Layer 5 of a small transformer language model trained on English Wikipedia (11 layers, counted from 0, width 128).
A neuron's activation on a vector x is GELU(weights . x + bias), where the dot is the dot product.

Input weights of the MLP neurons that the questions are about. A number n stands for (n - 128) times 0.0055.
n43 (bias -0.097): 117, 144, 131, 108, 64, 97, 110, 83, 95, 100, 140, 102, 178, 160, 125, 116, 74, 113, 153, 129, 129, 86, 151, 111, 134, 184, 148, 96, 120, 72, 130, 143, 142, 156, 124, 79, 124, 172, 141, 69, 115, 87, 192, 199, 122, 142, 150, 105, 149, 202, 218, 115, 148, 153, 106, 137, 172, 121, 200, 134, 152, 72, 130, 59, 170, 119, 83, 154, 129, 97, 125, 104, 74, 134, 160, 195, 107, 86, 157, 209, 141, 153, 120, 146, 170, 90, 135, 75, 163, 112, 123, 161, 133, 133, 139, 116, 117, 70, 121, 192, 199, 106, 180, 80, 91, 77, 173, 44, 115, 147, 133, 152, 189, 102, 137, 124, 109, 116, 109, 88, 166, 109, 205, 141, 144, 79, 74, 114
n44 (bias -0.276): 138, 154, 127, 105, 93, 61, 83, 119, 102, 169, 135, 86, 88, 78, 150, 137, 161, 166, 125, 69, 175, 119, 186, 141, 108, 198, 155, 246, 154, 139, 90, 162, 80, 111, 129, 110, 161, 165, 135, 83, 162, 123, 97, 182, 119, 138, 171, 143, 102, 120, 133, 148, 135, 138, 143, 88, 135, 237, 120, 156, 93, 55, 66, 61, 90, 139, 78, 70, 144, 86, 108, 119, 155, 116, 170, 145, 163, 122, 162, 126, 165, 128, 127, 112, 135, 130, 141, 60, 133, 131, 127, 167, 90, 151, 40, 152, 109, 120, 131, 113, 114, 93, 144, 166, 151, 113, 175, 164, 112, 69, 151, 149, 113, 111, 136, 114, 106, 172, 144, 116, 141, 135, 167, 106, 156, 84, 112, 95
n125 (bias -0.296): 116, 97, 218, 180, 146, 169, 187, 157, 84, 99, 82, 149, 94, 140, 119, 44, 13, 55, 69, 63, 117, 109, 148, 148, 192, 109, 125, 132, 155, 146, 129, 161, 123, 130, 83, 163, 45, 144, 152, 163, 185, 119, 145, 76, 195, 166, 99, 102, 82, 120, 108, 28, 88, 117, 89, 138, 164, 245, 121, 109, 177, 70, 74, 168, 34, 149, 150, 137, 224, 103, 161, 78, 130, 116, 138, 149, 113, 162, 183, 218, 123, 116, 166, 109, 107, 144, 114, 85, 106, 123, 68, 146, 132, 95, 153, 187, 88, 109, 228, 136, 108, 175, 164, 83, 112, 136, 111, 131, 126, 98, 91, 149, 146, 107, 110, 91, 124, 172, 125, 118, 124, 169, 201, 99, 139, 104, 112, 127
n380 (bias -0.139): 142, 143, 125, 143, 115, 120, 112, 171, 160, 131, 174, 140, 82, 160, 116, 102, 133, 113, 150, 145, 64, 132, 107, 137, 87, 142, 114, 102, 133, 120, 137, 201, 167, 110, 101, 36, 118, 158, 126, 83, 118, 92, 144, 149, 147, 144, 131, 101, 145, 62, 175, 121, 137, 150, 110, 182, 148, 106, 116, 106, 135, 150, 146, 139, 72, 114, 131, 122, 84, 139, 123, 117, 114, 121, 124, 147, 150, 124, 146, 131, 83, 169, 147, 104, 144, 123, 76, 117, 86, 114, 109, 92, 115, 166, 68, 93, 142, 108, 91, 113, 99, 112, 181, 146, 101, 95, 141, 163, 117, 126, 160, 65, 174, 154, 100, 180, 111, 153, 157, 142, 159, 105, 123, 138, 70, 161, 140, 149
n442 (bias -0.147): 132, 91, 100, 131, 101, 50, 94, 145, 208, 157, 158, 110, 195, 135, 138, 114, 80, 133, 140, 103, 146, 83, 150, 107, 112, 148, 116, 123, 101, 79, 108, 164, 109, 106, 148, 102, 115, 111, 161, 102, 93, 100, 126, 148, 131, 127, 108, 146, 145, 160, 86, 74, 170, 156, 213, 101, 110, 111, 125, 100, 179, 152, 144, 160, 103, 151, 132, 155, 110, 124, 163, 124, 113, 108, 123, 149, 164, 104, 93, 117, 127, 95, 167, 147, 132, 168, 131, 150, 124, 132, 127, 104, 110, 170, 127, 142, 171, 112, 128, 134, 158, 173, 131, 171, 67, 131, 143, 117, 153, 128, 116, 108, 66, 109, 141, 201, 131, 131, 126, 163, 98, 118, 120, 158, 141, 182, 146, 171
n572 (bias -0.169): 128, 146, 158, 77, 106, 125, 132, 135, 155, 91, 109, 79, 76, 75, 201, 140, 120, 164, 111, 121, 202, 148, 163, 88, 156, 137, 112, 112, 143, 114, 157, 75, 182, 86, 111, 117, 128, 127, 141, 149, 161, 107, 132, 122, 120, 148, 173, 111, 108, 134, 164, 57, 121, 209, 129, 149, 156, 146, 182, 138, 115, 113, 146, 156, 88, 155, 152, 148, 148, 149, 118, 107, 124, 160, 92, 134, 132, 72, 81, 86, 126, 131, 102, 100, 126, 122, 115, 129, 104, 142, 111, 54, 80, 141, 189, 169, 149, 140, 131, 158, 89, 132, 136, 101, 147, 107, 114, 150, 126, 112, 205, 144, 126, 140, 89, 100, 116, 105, 137, 126, 95, 155, 91, 145, 143, 120, 125, 155
n621 (bias 0.011): 99, 81, 146, 180, 94, 123, 118, 163, 100, 130, 154, 132, 139, 143, 99, 164, 145, 107, 171, 109, 141, 130, 148, 132, 83, 134, 87, 147, 104, 129, 113, 189, 101, 112, 131, 111, 139, 99, 130, 146, 134, 125, 130, 132, 122, 180, 69, 147, 142, 137, 108, 142, 131, 157, 180, 80, 136, 136, 116, 148, 144, 166, 133, 163, 113, 198, 113, 143, 142, 80, 125, 83, 145, 110, 71, 147, 102, 159, 113, 101, 114, 128, 99, 130, 165, 142, 156, 174, 86, 111, 136, 119, 84, 98, 135, 178, 130, 123, 103, 57, 100, 125, 106, 119, 92, 100, 181, 83, 141, 110, 109, 93, 157, 152, 172, 113, 156, 154, 121, 133, 135, 123, 162, 117, 120, 106, 156, 135
n654 (bias -0.052): 102, 113, 148, 123, 120, 165, 109, 116, 182, 113, 148, 118, 153, 71, 117, 163, 151, 162, 88, 136, 120, 163, 169, 184, 160, 129, 91, 125, 121, 168, 135, 143, 116, 122, 147, 136, 138, 143, 176, 135, 105, 96, 87, 129, 104, 133, 75, 65, 100, 135, 88, 128, 112, 132, 88, 97, 128, 85, 111, 79, 140, 115, 124, 125, 117, 105, 138, 116, 108, 116, 106, 134, 52, 153, 116, 159, 76, 111, 102, 154, 104, 134, 115, 167, 112, 135, 142, 117, 144, 185, 138, 170, 112, 107, 149, 200, 85, 86, 155, 149, 164, 100, 174, 70, 123, 157, 115, 159, 73, 128, 163, 90, 68, 105, 131, 115, 133, 140, 137, 112, 175, 181, 165, 123, 124, 192, 152, 124
n688 (bias -0.126): 112, 67, 135, 97, 74, 72, 109, 151, 107, 78, 129, 120, 86, 144, 145, 78, 79, 148, 75, 64, 104, 101, 116, 126, 158, 129, 88, 174, 171, 136, 116, 172, 107, 84, 106, 145, 126, 117, 127, 128, 103, 167, 117, 110, 144, 128, 152, 148, 115, 80, 57, 101, 202, 91, 125, 107, 93, 128, 141, 148, 177, 95, 125, 91, 188, 133, 102, 156, 101, 110, 120, 119, 74, 123, 66, 219, 157, 78, 174, 110, 113, 158, 150, 115, 96, 136, 128, 84, 119, 88, 116, 166, 71, 55, 169, 161, 194, 147, 212, 130, 127, 142, 84, 123, 108, 113, 57, 119, 164, 133, 103, 153, 157, 122, 155, 119, 104, 97, 72, 184, 168, 133, 143, 150, 127, 140, 147, 140
n729 (bias -0.288): 83, 107, 115, 133, 124, 115, 167, 128, 167, 165, 110, 190, 111, 87, 53, 64, 140, 121, 159, 154, 134, 139, 148, 131, 51, 136, 120, 120, 90, 181, 133, 87, 134, 166, 97, 138, 169, 100, 122, 166, 168, 63, 134, 105, 130, 120, 134, 115, 172, 143, 143, 108, 145, 129, 109, 127, 158, 120, 74, 162, 167, 106, 132, 127, 116, 110, 95, 122, 115, 75, 163, 144, 140, 137, 125, 55, 115, 126, 72, 136, 172, 111, 151, 138, 96, 220, 138, 126, 162, 156, 103, 116, 141, 198, 159, 55, 95, 116, 159, 177, 149, 122, 149, 137, 153, 114, 182, 156, 127, 78, 126, 128, 126, 147, 119, 179, 143, 118, 144, 174, 118, 115, 140, 152, 132, 149, 157, 105
n737 (bias -0.040): 110, 147, 115, 62, 122, 148, 219, 161, 134, 126, 131, 158, 164, 190, 80, 142, 128, 98, 138, 134, 96, 121, 162, 106, 182, 171, 70, 138, 117, 158, 112, 188, 165, 71, 153, 147, 117, 167, 160, 159, 96, 88, 88, 100, 123, 94, 138, 108, 118, 127, 138, 129, 192, 129, 150, 78, 152, 105, 131, 128, 115, 115, 115, 114, 103, 200, 132, 89, 124, 92, 151, 169, 130, 119, 118, 177, 151, 136, 99, 99, 120, 80, 148, 150, 118, 160, 136, 126, 137, 175, 128, 143, 87, 135, 159, 146, 96, 129, 115, 111, 118, 112, 127, 79, 118, 131, 123, 79, 141, 144, 140, 159, 177, 97, 119, 89, 190, 110, 79, 123, 158, 144, 136, 118, 124, 101, 131, 147
n792 (bias -0.093): 110, 120, 172, 155, 149, 123, 51, 81, 148, 118, 186, 85, 60, 164, 113, 142, 117, 134, 142, 167, 108, 184, 145, 89, 140, 186, 154, 106, 102, 130, 190, 111, 73, 158, 156, 140, 138, 123, 175, 143, 113, 91, 122, 87, 123, 98, 129, 84, 71, 90, 108, 79, 151, 143, 39, 161, 72, 161, 86, 175, 112, 73, 95, 138, 135, 137, 85, 143, 117, 97, 115, 103, 112, 185, 184, 182, 121, 157, 126, 73, 111, 7, 159, 118, 104, 128, 153, 98, 89, 211, 110, 148, 92, 168, 159, 178, 200, 157, 138, 166, 95, 190, 114, 135, 142, 121, 82, 136, 104, 91, 115, 101, 104, 114, 64, 155, 124, 135, 133, 133, 114, 124, 130, 93, 151, 118, 133, 104
n833 (bias -0.110): 125, 179, 141, 83, 25, 92, 140, 131, 148, 146, 91, 189, 186, 150, 101, 92, 191, 141, 170, 135, 77, 92, 82, 217, 45, 46, 181, 156, 118, 92, 155, 155, 101, 131, 127, 149, 84, 159, 151, 203, 147, 146, 180, 152, 133, 137, 112, 160, 170, 182, 138, 125, 76, 112, 167, 133, 132, 167, 141, 189, 131, 182, 138, 111, 115, 81, 116, 167, 100, 127, 100, 125, 108, 119, 34, 155, 138, 100, 142, 123, 97, 147, 138, 109, 130, 136, 61, 118, 124, 96, 121, 111, 179, 86, 153, 128, 134, 141, 118, 72, 147, 164, 156, 91, 139, 125, 94, 38, 93, 195, 177, 108, 165, 140, 104, 166, 107, 111, 38, 181, 140, 129, 116, 146, 77, 148, 155, 101
n865 (bias -0.129): 110, 114, 151, 128, 134, 125, 100, 165, 148, 74, 159, 85, 138, 126, 115, 129, 124, 116, 146, 125, 159, 87, 146, 147, 82, 68, 99, 125, 94, 66, 146, 110, 131, 139, 138, 145, 79, 78, 110, 121, 123, 135, 162, 137, 128, 138, 150, 83, 81, 134, 165, 138, 78, 193, 160, 140, 125, 138, 113, 150, 122, 113, 160, 147, 119, 154, 180, 34, 119, 117, 108, 150, 97, 87, 97, 148, 78, 146, 48, 127, 139, 129, 128, 178, 119, 127, 131, 145, 153, 111, 139, 77, 132, 99, 133, 155, 125, 137, 151, 162, 109, 116, 126, 108, 131, 100, 164, 107, 131, 178, 135, 138, 124, 96, 137, 135, 60, 155, 86, 124, 171, 132, 179, 120, 147, 81, 112, 163
n900 (bias -0.148): 94, 160, 145, 92, 109, 141, 160, 118, 147, 146, 119, 141, 130, 187, 127, 148, 134, 124, 150, 105, 122, 118, 150, 144, 81, 167, 102, 110, 100, 154, 113, 111, 167, 89, 99, 90, 152, 156, 64, 142, 92, 105, 120, 108, 105, 144, 83, 106, 176, 134, 132, 124, 107, 116, 145, 57, 173, 123, 86, 106, 143, 99, 119, 132, 166, 105, 151, 170, 133, 108, 117, 132, 117, 61, 79, 83, 116, 144, 102, 154, 120, 103, 121, 120, 137, 170, 137, 122, 110, 193, 107, 109, 74, 120, 129, 80, 64, 85, 123, 113, 171, 113, 154, 110, 154, 109, 191, 111, 170, 122, 165, 130, 143, 110, 112, 138, 87, 135, 97, 119, 95, 99, 152, 184, 165, 112, 121, 130
n901 (bias -0.057): 130, 123, 129, 86, 89, 110, 79, 125, 137, 117, 179, 158, 166, 29, 149, 92, 176, 125, 122, 113, 140, 176, 120, 146, 99, 120, 162, 129, 223, 158, 68, 195, 98, 158, 81, 105, 87, 160, 122, 143, 140, 79, 99, 112, 139, 190, 156, 127, 126, 129, 93, 188, 128, 164, 167, 101, 130, 138, 95, 129, 178, 98, 131, 65, 97, 110, 134, 122, 156, 69, 149, 174, 163, 171, 102, 93, 161, 50, 170, 103, 162, 101, 126, 84, 98, 127, 106, 87, 38, 180, 155, 116, 130, 165, 122, 112, 213, 195, 104, 56, 57, 95, 118, 104, 181, 58, 117, 54, 138, 110, 112, 129, 169, 177, 152, 190, 119, 85, 164, 176, 99, 118, 87, 85, 153, 176, 142, 208
n905 (bias -0.084): 175, 132, 139, 115, 96, 111, 141, 94, 132, 140, 110, 123, 167, 131, 137, 115, 141, 115, 98, 82, 138, 121, 108, 136, 86, 81, 162, 118, 135, 194, 125, 121, 147, 112, 99, 143, 158, 145, 95, 151, 137, 131, 176, 133, 149, 136, 100, 143, 150, 77, 143, 144, 152, 126, 171, 100, 162, 147, 121, 140, 101, 116, 108, 151, 107, 103, 150, 122, 126, 89, 120, 108, 150, 193, 111, 90, 138, 87, 163, 90, 91, 96, 136, 107, 110, 68, 118, 106, 129, 131, 133, 116, 112, 162, 109, 105, 152, 152, 114, 98, 114, 157, 152, 152, 91, 99, 116, 152, 128, 184, 157, 132, 107, 174, 96, 148, 138, 136, 124, 164, 117, 121, 78, 95, 128, 132, 142, 95
n946 (bias -0.036): 147, 131, 148, 127, 133, 137, 160, 95, 94, 94, 110, 120, 149, 184, 140, 135, 103, 122, 101, 118, 159, 142, 90, 126, 148, 85, 124, 173, 143, 142, 122, 114, 153, 132, 129, 136, 143, 88, 181, 136, 146, 79, 114, 118, 161, 111, 166, 141, 148, 126, 116, 157, 99, 149, 144, 111, 148, 151, 119, 164, 138, 92, 151, 176, 123, 141, 95, 133, 128, 143, 111, 127, 116, 150, 129, 123, 157, 106, 127, 99, 100, 123, 132, 184, 127, 118, 147, 114, 142, 132, 150, 192, 133, 106, 157, 162, 167, 146, 140, 100, 125, 124, 136, 138, 148, 124, 95, 177, 122, 112, 175, 142, 136, 142, 92, 181, 83, 113, 144, 98, 116, 123, 97, 182, 139, 140, 105, 99
n1006 (bias -0.095): 201, 107, 181, 66, 85, 108, 121, 109, 162, 93, 144, 95, 179, 104, 117, 146, 156, 123, 78, 140, 169, 80, 128, 146, 170, 112, 91, 109, 154, 82, 44, 136, 148, 99, 150, 96, 148, 111, 131, 142, 74, 135, 111, 116, 103, 135, 133, 108, 204, 155, 147, 170, 106, 58, 161, 156, 148, 129, 84, 130, 126, 96, 67, 146, 75, 99, 157, 166, 95, 66, 154, 131, 119, 148, 125, 154, 178, 131, 128, 163, 103, 146, 120, 157, 149, 90, 117, 142, 123, 217, 101, 109, 189, 201, 133, 122, 124, 128, 144, 118, 135, 124, 175, 133, 147, 96, 145, 88, 95, 106, 98, 131, 95, 165, 158, 128, 157, 125, 72, 112, 155, 110, 128, 126, 124, 120, 99, 114

Each question shows a token from some text and the vector x that enters the MLP there. A number n stands for (n - 128) times 0.046.

"ice": 143, 100, 88, 106, 94, 140, 141, 156, 106, 70, 97, 109, 124, 108, 94, 174, 105, 165, 165, 130, 102, 120, 125, 130, 145, 109, 99, 93, 95, 125, 136, 125, 118, 153, 121, 118, 66, 132, 106, 143, 155, 137, 82, 152, 136, 140, 164, 135, 119, 161, 119, 160, 130, 153, 104, 157, 128, 105, 127, 129, 118, 103, 128, 156, 143, 110, 151, 170, 164, 155, 140, 192, 75, 133, 140, 66, 131, 126, 169, 124, 82, 132, 148, 101, 166, 109, 196, 178, 179, 90, 122, 133, 127, 116, 131, 79, 153, 149, 82, 104, 125, 141, 109, 164, 144, 182, 127, 145, 123, 134, 143, 126, 123, 121, 159, 120, 148, 154, 103, 117, 109, 103, 153, 86, 122, 109, 209, 144
Which of these neurons fires most? n865

"te": 148, 120, 89, 93, 92, 117, 122, 159, 105, 111, 135, 108, 110, 116, 104, 170, 103, 158, 168, 119, 90, 139, 130, 124, 131, 125, 81, 90, 103, 123, 161, 126, 120, 133, 111, 131, 51, 156, 127, 121, 142, 135, 99, 167, 126, 135, 173, 135, 136, 137, 126, 148, 134, 155, 99, 157, 156, 109, 138, 141, 128, 119, 131, 155, 132, 98, 154, 133, 182, 153, 134, 162, 90, 125, 171, 54, 131, 126, 174, 117, 111, 101, 159, 99, 171, 102, 174, 176, 163, 107, 98, 114, 134, 137, 138, 67, 144, 131, 84, 117, 115, 141, 90, 139, 143, 176, 143, 143, 131, 116, 145, 111, 116, 127, 151, 123, 142, 167, 118, 121, 106, 120, 153, 90, 106, 116, 175, 123
Which neuron fires most, and how strongly? n380, at about 1.6

"t": 147, 109, 91, 106, 97, 111, 126, 168, 102, 94, 156, 100, 120, 116, 86, 183, 104, 172, 141, 116, 114, 130, 125, 129, 99, 112, 94, 101, 101, 135, 156, 115, 122, 124, 129, 128, 85, 141, 130, 118, 138, 123, 109, 160, 146, 124, 152, 123, 117, 111, 128, 143, 119, 154, 91, 150, 149, 101, 150, 144, 124, 117, 128, 177, 121, 86, 153, 147, 177, 146, 132, 158, 79, 109, 184, 29, 129, 140, 166, 116, 87, 111, 161, 110, 163, 128, 175, 184, 185, 117, 110, 129, 143, 141, 143, 90, 137, 123, 79, 119, 138, 138, 122, 174, 142, 183, 145, 144, 126, 122, 142, 113, 141, 116, 171, 110, 155, 144, 101, 112, 113, 119, 154, 103, 105, 109, 191, 117
Which three neurons fire most, strongest first? n380, n729, n865

"ome": 147, 109, 92, 95, 106, 134, 140, 186, 118, 99, 138, 134, 114, 119, 74, 166, 108, 179, 152, 131, 104, 123, 136, 126, 111, 110, 69, 104, 103, 108, 148, 132, 129, 127, 133, 146, 87, 126, 102, 127, 117, 116, 96, 163, 162, 143, 161, 124, 124, 154, 112, 160, 138, 156, 101, 145, 147, 111, 154, 140, 135, 82, 134, 149, 137, 98, 155, 146, 157, 148, 127, 165, 64, 115, 160, 42, 122, 128, 165, 124, 111, 97, 136, 122, 155, 110, 181, 152, 179, 108, 99, 124, 145, 127, 110, 88, 150, 135, 104, 111, 131, 148, 88, 176, 136, 188, 159, 147, 118, 133, 140, 118, 102, 111, 157, 110, 150, 156, 124, 114, 105, 114, 166, 93, 126, 118, 174, 103
The two highest activations, in order: n865, n729

".": 147, 120, 69, 85, 105, 143, 141, 148, 116, 109, 143, 139, 122, 119, 97, 157, 93, 177, 163, 114, 99, 141, 128, 133, 128, 106, 73, 121, 115, 147, 138, 141, 113, 110, 143, 113, 86, 161, 109, 131, 127, 128, 98, 152, 125, 116, 162, 113, 145, 119, 118, 146, 135, 171, 116, 153, 135, 113, 135, 139, 101, 104, 135, 128, 132, 106, 152, 168, 174, 148, 124, 168, 87, 90, 149, 63, 124, 98, 167, 110, 106, 119, 147, 106, 187, 131, 156, 190, 180, 120, 116, 126, 145, 131, 133, 83, 140, 120, 107, 117, 122, 141, 106, 172, 148, 190, 140, 145, 113, 96, 148, 111, 111, 127, 151, 115, 168, 168, 128, 109, 100, 96, 147, 106, 106, 117, 152, 126
Which three neurons fire most, strongest first? n380, n900, n737

"1": 147, 117, 89, 96, 124, 133, 151, 164, 88, 109, 115, 128, 123, 111, 81, 175, 98, 177, 158, 123, 103, 119, 129, 130, 120, 99, 78, 101, 108, 150, 141, 131, 130, 97, 141, 120, 86, 139, 103, 120, 134, 134, 104, 156, 148, 118, 159, 107, 125, 134, 122, 168, 133, 170, 113, 141, 144, 106, 151, 132, 118, 103, 132, 114, 129, 128, 153, 136, 166, 139, 121, 162, 80, 103, 149, 61, 127, 129, 165, 120, 107, 110, 160, 124, 169, 140, 166, 170, 196, 118, 107, 135, 149, 127, 137, 53, 152, 124, 106, 106, 131, 155, 107, 193, 140, 177, 137, 146, 132, 121, 142, 98, 121, 121, 171, 103, 171, 148, 111, 110, 112, 122, 148, 97, 106, 112, 162, 125
The two highest activations, in order: n737, n729

"res": 145, 110, 98, 71, 106, 142, 135, 171, 84, 86, 128, 114, 123, 115, 84, 186, 111, 182, 172, 114, 108, 137, 141, 126, 104, 119, 65, 99, 112, 143, 155, 129, 124, 139, 123, 128, 74, 165, 115, 131, 153, 114, 88, 161, 109, 131, 143, 131, 131, 144, 79, 157, 143, 156, 114, 148, 137, 107, 145, 136, 124, 100, 110, 146, 127, 110, 150, 126, 174, 143, 147, 172, 85, 109, 166, 54, 128, 131, 207, 126, 89, 112, 152, 127, 147, 115, 167, 168, 145, 126, 118, 125, 138, 137, 132, 90, 141, 112, 96, 114, 111, 134, 112, 165, 142, 188, 122, 145, 111, 114, 142, 107, 132, 120, 174, 118, 158, 153, 114, 109, 114, 108, 150, 94, 109, 116, 204, 122
Which three neurons fire most, strongest first? n737, n621, n654

" 195": 152, 116, 85, 66, 128, 142, 148, 178, 116, 102, 102, 141, 139, 114, 111, 166, 102, 210, 148, 121, 111, 113, 133, 134, 150, 116, 92, 94, 104, 147, 157, 123, 108, 108, 129, 124, 88, 140, 102, 133, 126, 129, 69, 157, 135, 148, 118, 114, 148, 133, 93, 158, 142, 146, 95, 171, 151, 99, 138, 121, 114, 96, 116, 118, 146, 111, 139, 151, 168, 157, 98, 174, 87, 128, 150, 89, 128, 121, 160, 122, 89, 116, 157, 136, 182, 131, 168, 170, 169, 113, 116, 132, 147, 139, 153, 56, 150, 132, 107, 129, 105, 140, 97, 174, 152, 167, 116, 147, 133, 108, 145, 95, 107, 138, 187, 111, 139, 155, 95, 114, 105, 101, 141, 119, 120, 106, 142, 124
The two highest activations, in order: n1006, n900

"\n": 146, 113, 69, 93, 122, 139, 159, 146, 89, 89, 110, 119, 122, 123, 107, 155, 98, 152, 150, 123, 109, 126, 128, 129, 117, 105, 104, 106, 120, 169, 144, 120, 114, 128, 153, 139, 61, 163, 126, 135, 139, 123, 94, 164, 142, 124, 136, 117, 154, 126, 101, 146, 134, 163, 121, 146, 128, 105, 126, 132, 120, 100, 130, 127, 145, 107, 159, 168, 136, 113, 120, 172, 95, 133, 139, 48, 129, 104, 167, 126, 88, 115, 153, 91, 173, 106, 170, 175, 193, 112, 122, 136, 149, 132, 131, 98, 129, 138, 96, 100, 135, 146, 117, 191, 158, 164, 140, 145, 126, 102, 143, 105, 118, 128, 156, 110, 144, 181, 111, 122, 94, 111, 158, 92, 112, 115, 176, 115
The two highest activations, in order: n905, n729

"ier": 150, 107, 99, 108, 116, 120, 129, 189, 106, 77, 135, 120, 129, 118, 57, 175, 106, 155, 147, 110, 105, 118, 139, 138, 114, 99, 103, 94, 99, 115, 161, 137, 113, 139, 141, 131, 74, 130, 108, 132, 146, 123, 69, 172, 142, 143, 158, 113, 137, 128, 104, 153, 132, 144, 106, 165, 132, 110, 138, 131, 112, 106, 138, 137, 141, 92, 156, 131, 163, 144, 138, 171, 75, 124, 156, 51, 124, 127, 169, 139, 79, 112, 152, 110, 145, 130, 166, 163, 162, 121, 117, 141, 137, 141, 125, 68, 163, 125, 105, 109, 150, 142, 90, 172, 134, 172, 123, 145, 122, 122, 142, 111, 127, 112, 160, 117, 167, 143, 128, 118, 121, 96, 155, 95, 106, 117, 186, 142
Which three neurons fire most, strongest first? n380, n865, n729

" |": 146, 118, 45, 93, 110, 157, 135, 140, 88, 106, 128, 145, 122, 108, 112, 164, 87, 183, 163, 126, 111, 128, 124, 130, 132, 104, 97, 112, 130, 145, 154, 127, 124, 107, 148, 129, 79, 157, 114, 136, 142, 137, 117, 161, 138, 110, 137, 137, 145, 108, 102, 158, 136, 145, 107, 144, 146, 117, 142, 136, 89, 100, 122, 116, 143, 111, 160, 173, 149, 139, 131, 163, 86, 118, 152, 56, 125, 108, 172, 115, 81, 111, 155, 106, 172, 132, 153, 172, 171, 128, 125, 124, 142, 133, 154, 91, 146, 141, 103, 105, 138, 131, 95, 162, 161, 155, 138, 145, 121, 103, 136, 99, 111, 123, 161, 103, 142, 160, 141, 117, 113, 113, 148, 94, 121, 115, 174, 122
Which of these neurons fires most? n905

" Party": 147, 110, 83, 103, 106, 155, 135, 158, 96, 79, 108, 156, 121, 125, 111, 138, 87, 157, 135, 127, 105, 113, 125, 134, 120, 112, 99, 84, 115, 149, 135, 129, 113, 141, 132, 123, 58, 167, 141, 149, 178, 134, 82, 158, 158, 139, 144, 121, 125, 136, 85, 149, 130, 146, 104, 165, 117, 107, 134, 136, 101, 94, 131, 139, 137, 116, 151, 180, 142, 148, 129, 160, 76, 109, 136, 71, 130, 111, 171, 138, 123, 118, 164, 108, 152, 117, 188, 160, 153, 81, 136, 143, 146, 124, 128, 96, 143, 130, 99, 102, 107, 147, 86, 147, 150, 196, 154, 147, 120, 94, 151, 130, 134, 107, 169, 104, 145, 138, 111, 117, 101, 125, 159, 102, 129, 113, 188, 128
Which of these neurons fires most? n125

" the": 145, 100, 73, 89, 116, 134, 122, 163, 100, 93, 143, 116, 120, 123, 113, 157, 99, 182, 160, 114, 117, 136, 124, 122, 128, 105, 115, 103, 116, 140, 150, 100, 138, 120, 129, 121, 84, 151, 121, 133, 149, 123, 101, 148, 111, 152, 141, 135, 144, 134, 98, 147, 127, 180, 106, 138, 156, 94, 132, 135, 99, 93, 121, 135, 150, 115, 181, 148, 155, 156, 130, 169, 95, 118, 129, 73, 126, 118, 181, 127, 105, 108, 168, 103, 167, 103, 172, 176, 152, 103, 124, 126, 148, 128, 142, 69, 127, 142, 99, 113, 117, 146, 99, 169, 143, 171, 136, 141, 114, 135, 143, 114, 141, 115, 166, 102, 154, 166, 108, 121, 106, 119, 147, 99, 129, 118, 152, 109
The two highest activations, in order: n905, n900

" B": 148, 129, 81, 102, 108, 132, 145, 170, 69, 89, 120, 119, 120, 118, 97, 151, 86, 197, 134, 119, 107, 136, 134, 158, 135, 105, 79, 118, 123, 152, 143, 120, 115, 106, 153, 115, 75, 146, 121, 114, 141, 116, 56, 160, 137, 132, 151, 143, 126, 126, 96, 154, 123, 148, 115, 149, 137, 117, 130, 147, 97, 93, 132, 119, 138, 121, 156, 161, 172, 142, 106, 158, 78, 104, 183, 66, 120, 110, 161, 129, 112, 119, 154, 93, 143, 130, 173, 169, 160, 114, 113, 137, 164, 120, 143, 71, 133, 136, 103, 110, 150, 135, 107, 161, 144, 182, 141, 146, 129, 101, 149, 115, 134, 132, 138, 125, 150, 161, 109, 117, 100, 139, 149, 99, 107, 118, 174, 120
Which neuron fires most, and how strongly? n44, at about 0.25

"em": 147, 119, 87, 97, 93, 129, 129, 179, 113, 92, 146, 110, 136, 112, 86, 154, 106, 173, 145, 119, 92, 132, 131, 113, 127, 121, 103, 110, 116, 136, 152, 148, 122, 126, 143, 146, 90, 157, 103, 123, 173, 119, 90, 150, 134, 143, 172, 134, 136, 120, 117, 141, 132, 144, 102, 171, 132, 101, 139, 137, 126, 99, 120, 178, 154, 106, 155, 166, 155, 144, 120, 167, 67, 113, 173, 38, 132, 98, 170, 123, 80, 111, 162, 101, 164, 114, 190, 168, 162, 136, 102, 124, 151, 120, 123, 81, 143, 112, 82, 108, 127, 147, 94, 151, 132, 183, 125, 144, 118, 117, 150, 100, 111, 105, 153, 109, 123, 149, 110, 119, 120, 132, 171, 102, 134, 113, 190, 118
Which of these neurons fires most? n380

"ff": 150, 115, 99, 101, 94, 163, 109, 166, 109, 77, 96, 114, 132, 116, 109, 149, 97, 156, 136, 133, 101, 133, 141, 130, 133, 114, 90, 127, 108, 133, 148, 137, 116, 114, 139, 129, 93, 136, 86, 123, 146, 106, 99, 158, 115, 118, 164, 154, 145, 157, 99, 159, 136, 124, 113, 169, 125, 93, 141, 141, 129, 88, 139, 185, 141, 108, 131, 165, 163, 142, 130, 147, 97, 136, 156, 58, 125, 115, 177, 146, 67, 126, 180, 99, 167, 105, 197, 152, 158, 100, 102, 133, 127, 125, 154, 74, 139, 144, 91, 106, 121, 148, 107, 187, 146, 174, 149, 147, 112, 119, 152, 101, 120, 117, 174, 113, 126, 139, 95, 110, 101, 122, 157, 103, 115, 123, 178, 128
The two highest activations, in order: n946, n1006

" Division": 147, 110, 103, 71, 94, 155, 148, 188, 77, 94, 109, 101, 140, 114, 107, 139, 112, 185, 161, 120, 116, 123, 116, 143, 124, 113, 83, 101, 104, 125, 146, 115, 122, 120, 122, 114, 79, 165, 114, 142, 144, 124, 67, 155, 157, 139, 141, 133, 142, 140, 72, 164, 138, 146, 84, 157, 119, 112, 122, 132, 85, 87, 128, 149, 145, 101, 147, 170, 146, 132, 144, 162, 84, 109, 169, 56, 148, 132, 170, 142, 108, 113, 174, 112, 138, 112, 181, 170, 160, 100, 137, 140, 158, 145, 145, 67, 135, 140, 95, 106, 122, 138, 90, 169, 142, 192, 131, 144, 121, 101, 151, 100, 122, 114, 177, 116, 146, 150, 109, 118, 106, 111, 157, 109, 118, 120, 173, 115
Which of these neurons fires most? n1006

"ch": 146, 107, 90, 107, 107, 142, 130, 161, 96, 97, 125, 104, 117, 110, 118, 162, 101, 166, 120, 123, 99, 135, 133, 128, 142, 114, 69, 133, 91, 121, 171, 135, 111, 116, 162, 131, 76, 156, 96, 115, 131, 136, 73, 144, 134, 129, 159, 142, 129, 148, 120, 149, 132, 152, 106, 153, 111, 108, 115, 146, 117, 111, 135, 147, 120, 126, 153, 171, 149, 137, 130, 185, 100, 114, 158, 68, 138, 115, 160, 120, 63, 112, 163, 103, 151, 121, 173, 157, 176, 135, 97, 119, 131, 122, 139, 76, 138, 138, 96, 107, 122, 135, 118, 136, 167, 201, 130, 146, 116, 121, 154, 122, 136, 134, 170, 114, 170, 146, 95, 110, 123, 121, 171, 97, 111, 111, 167, 129
Which neuron fires most, and how strongly? n737, at about 1.9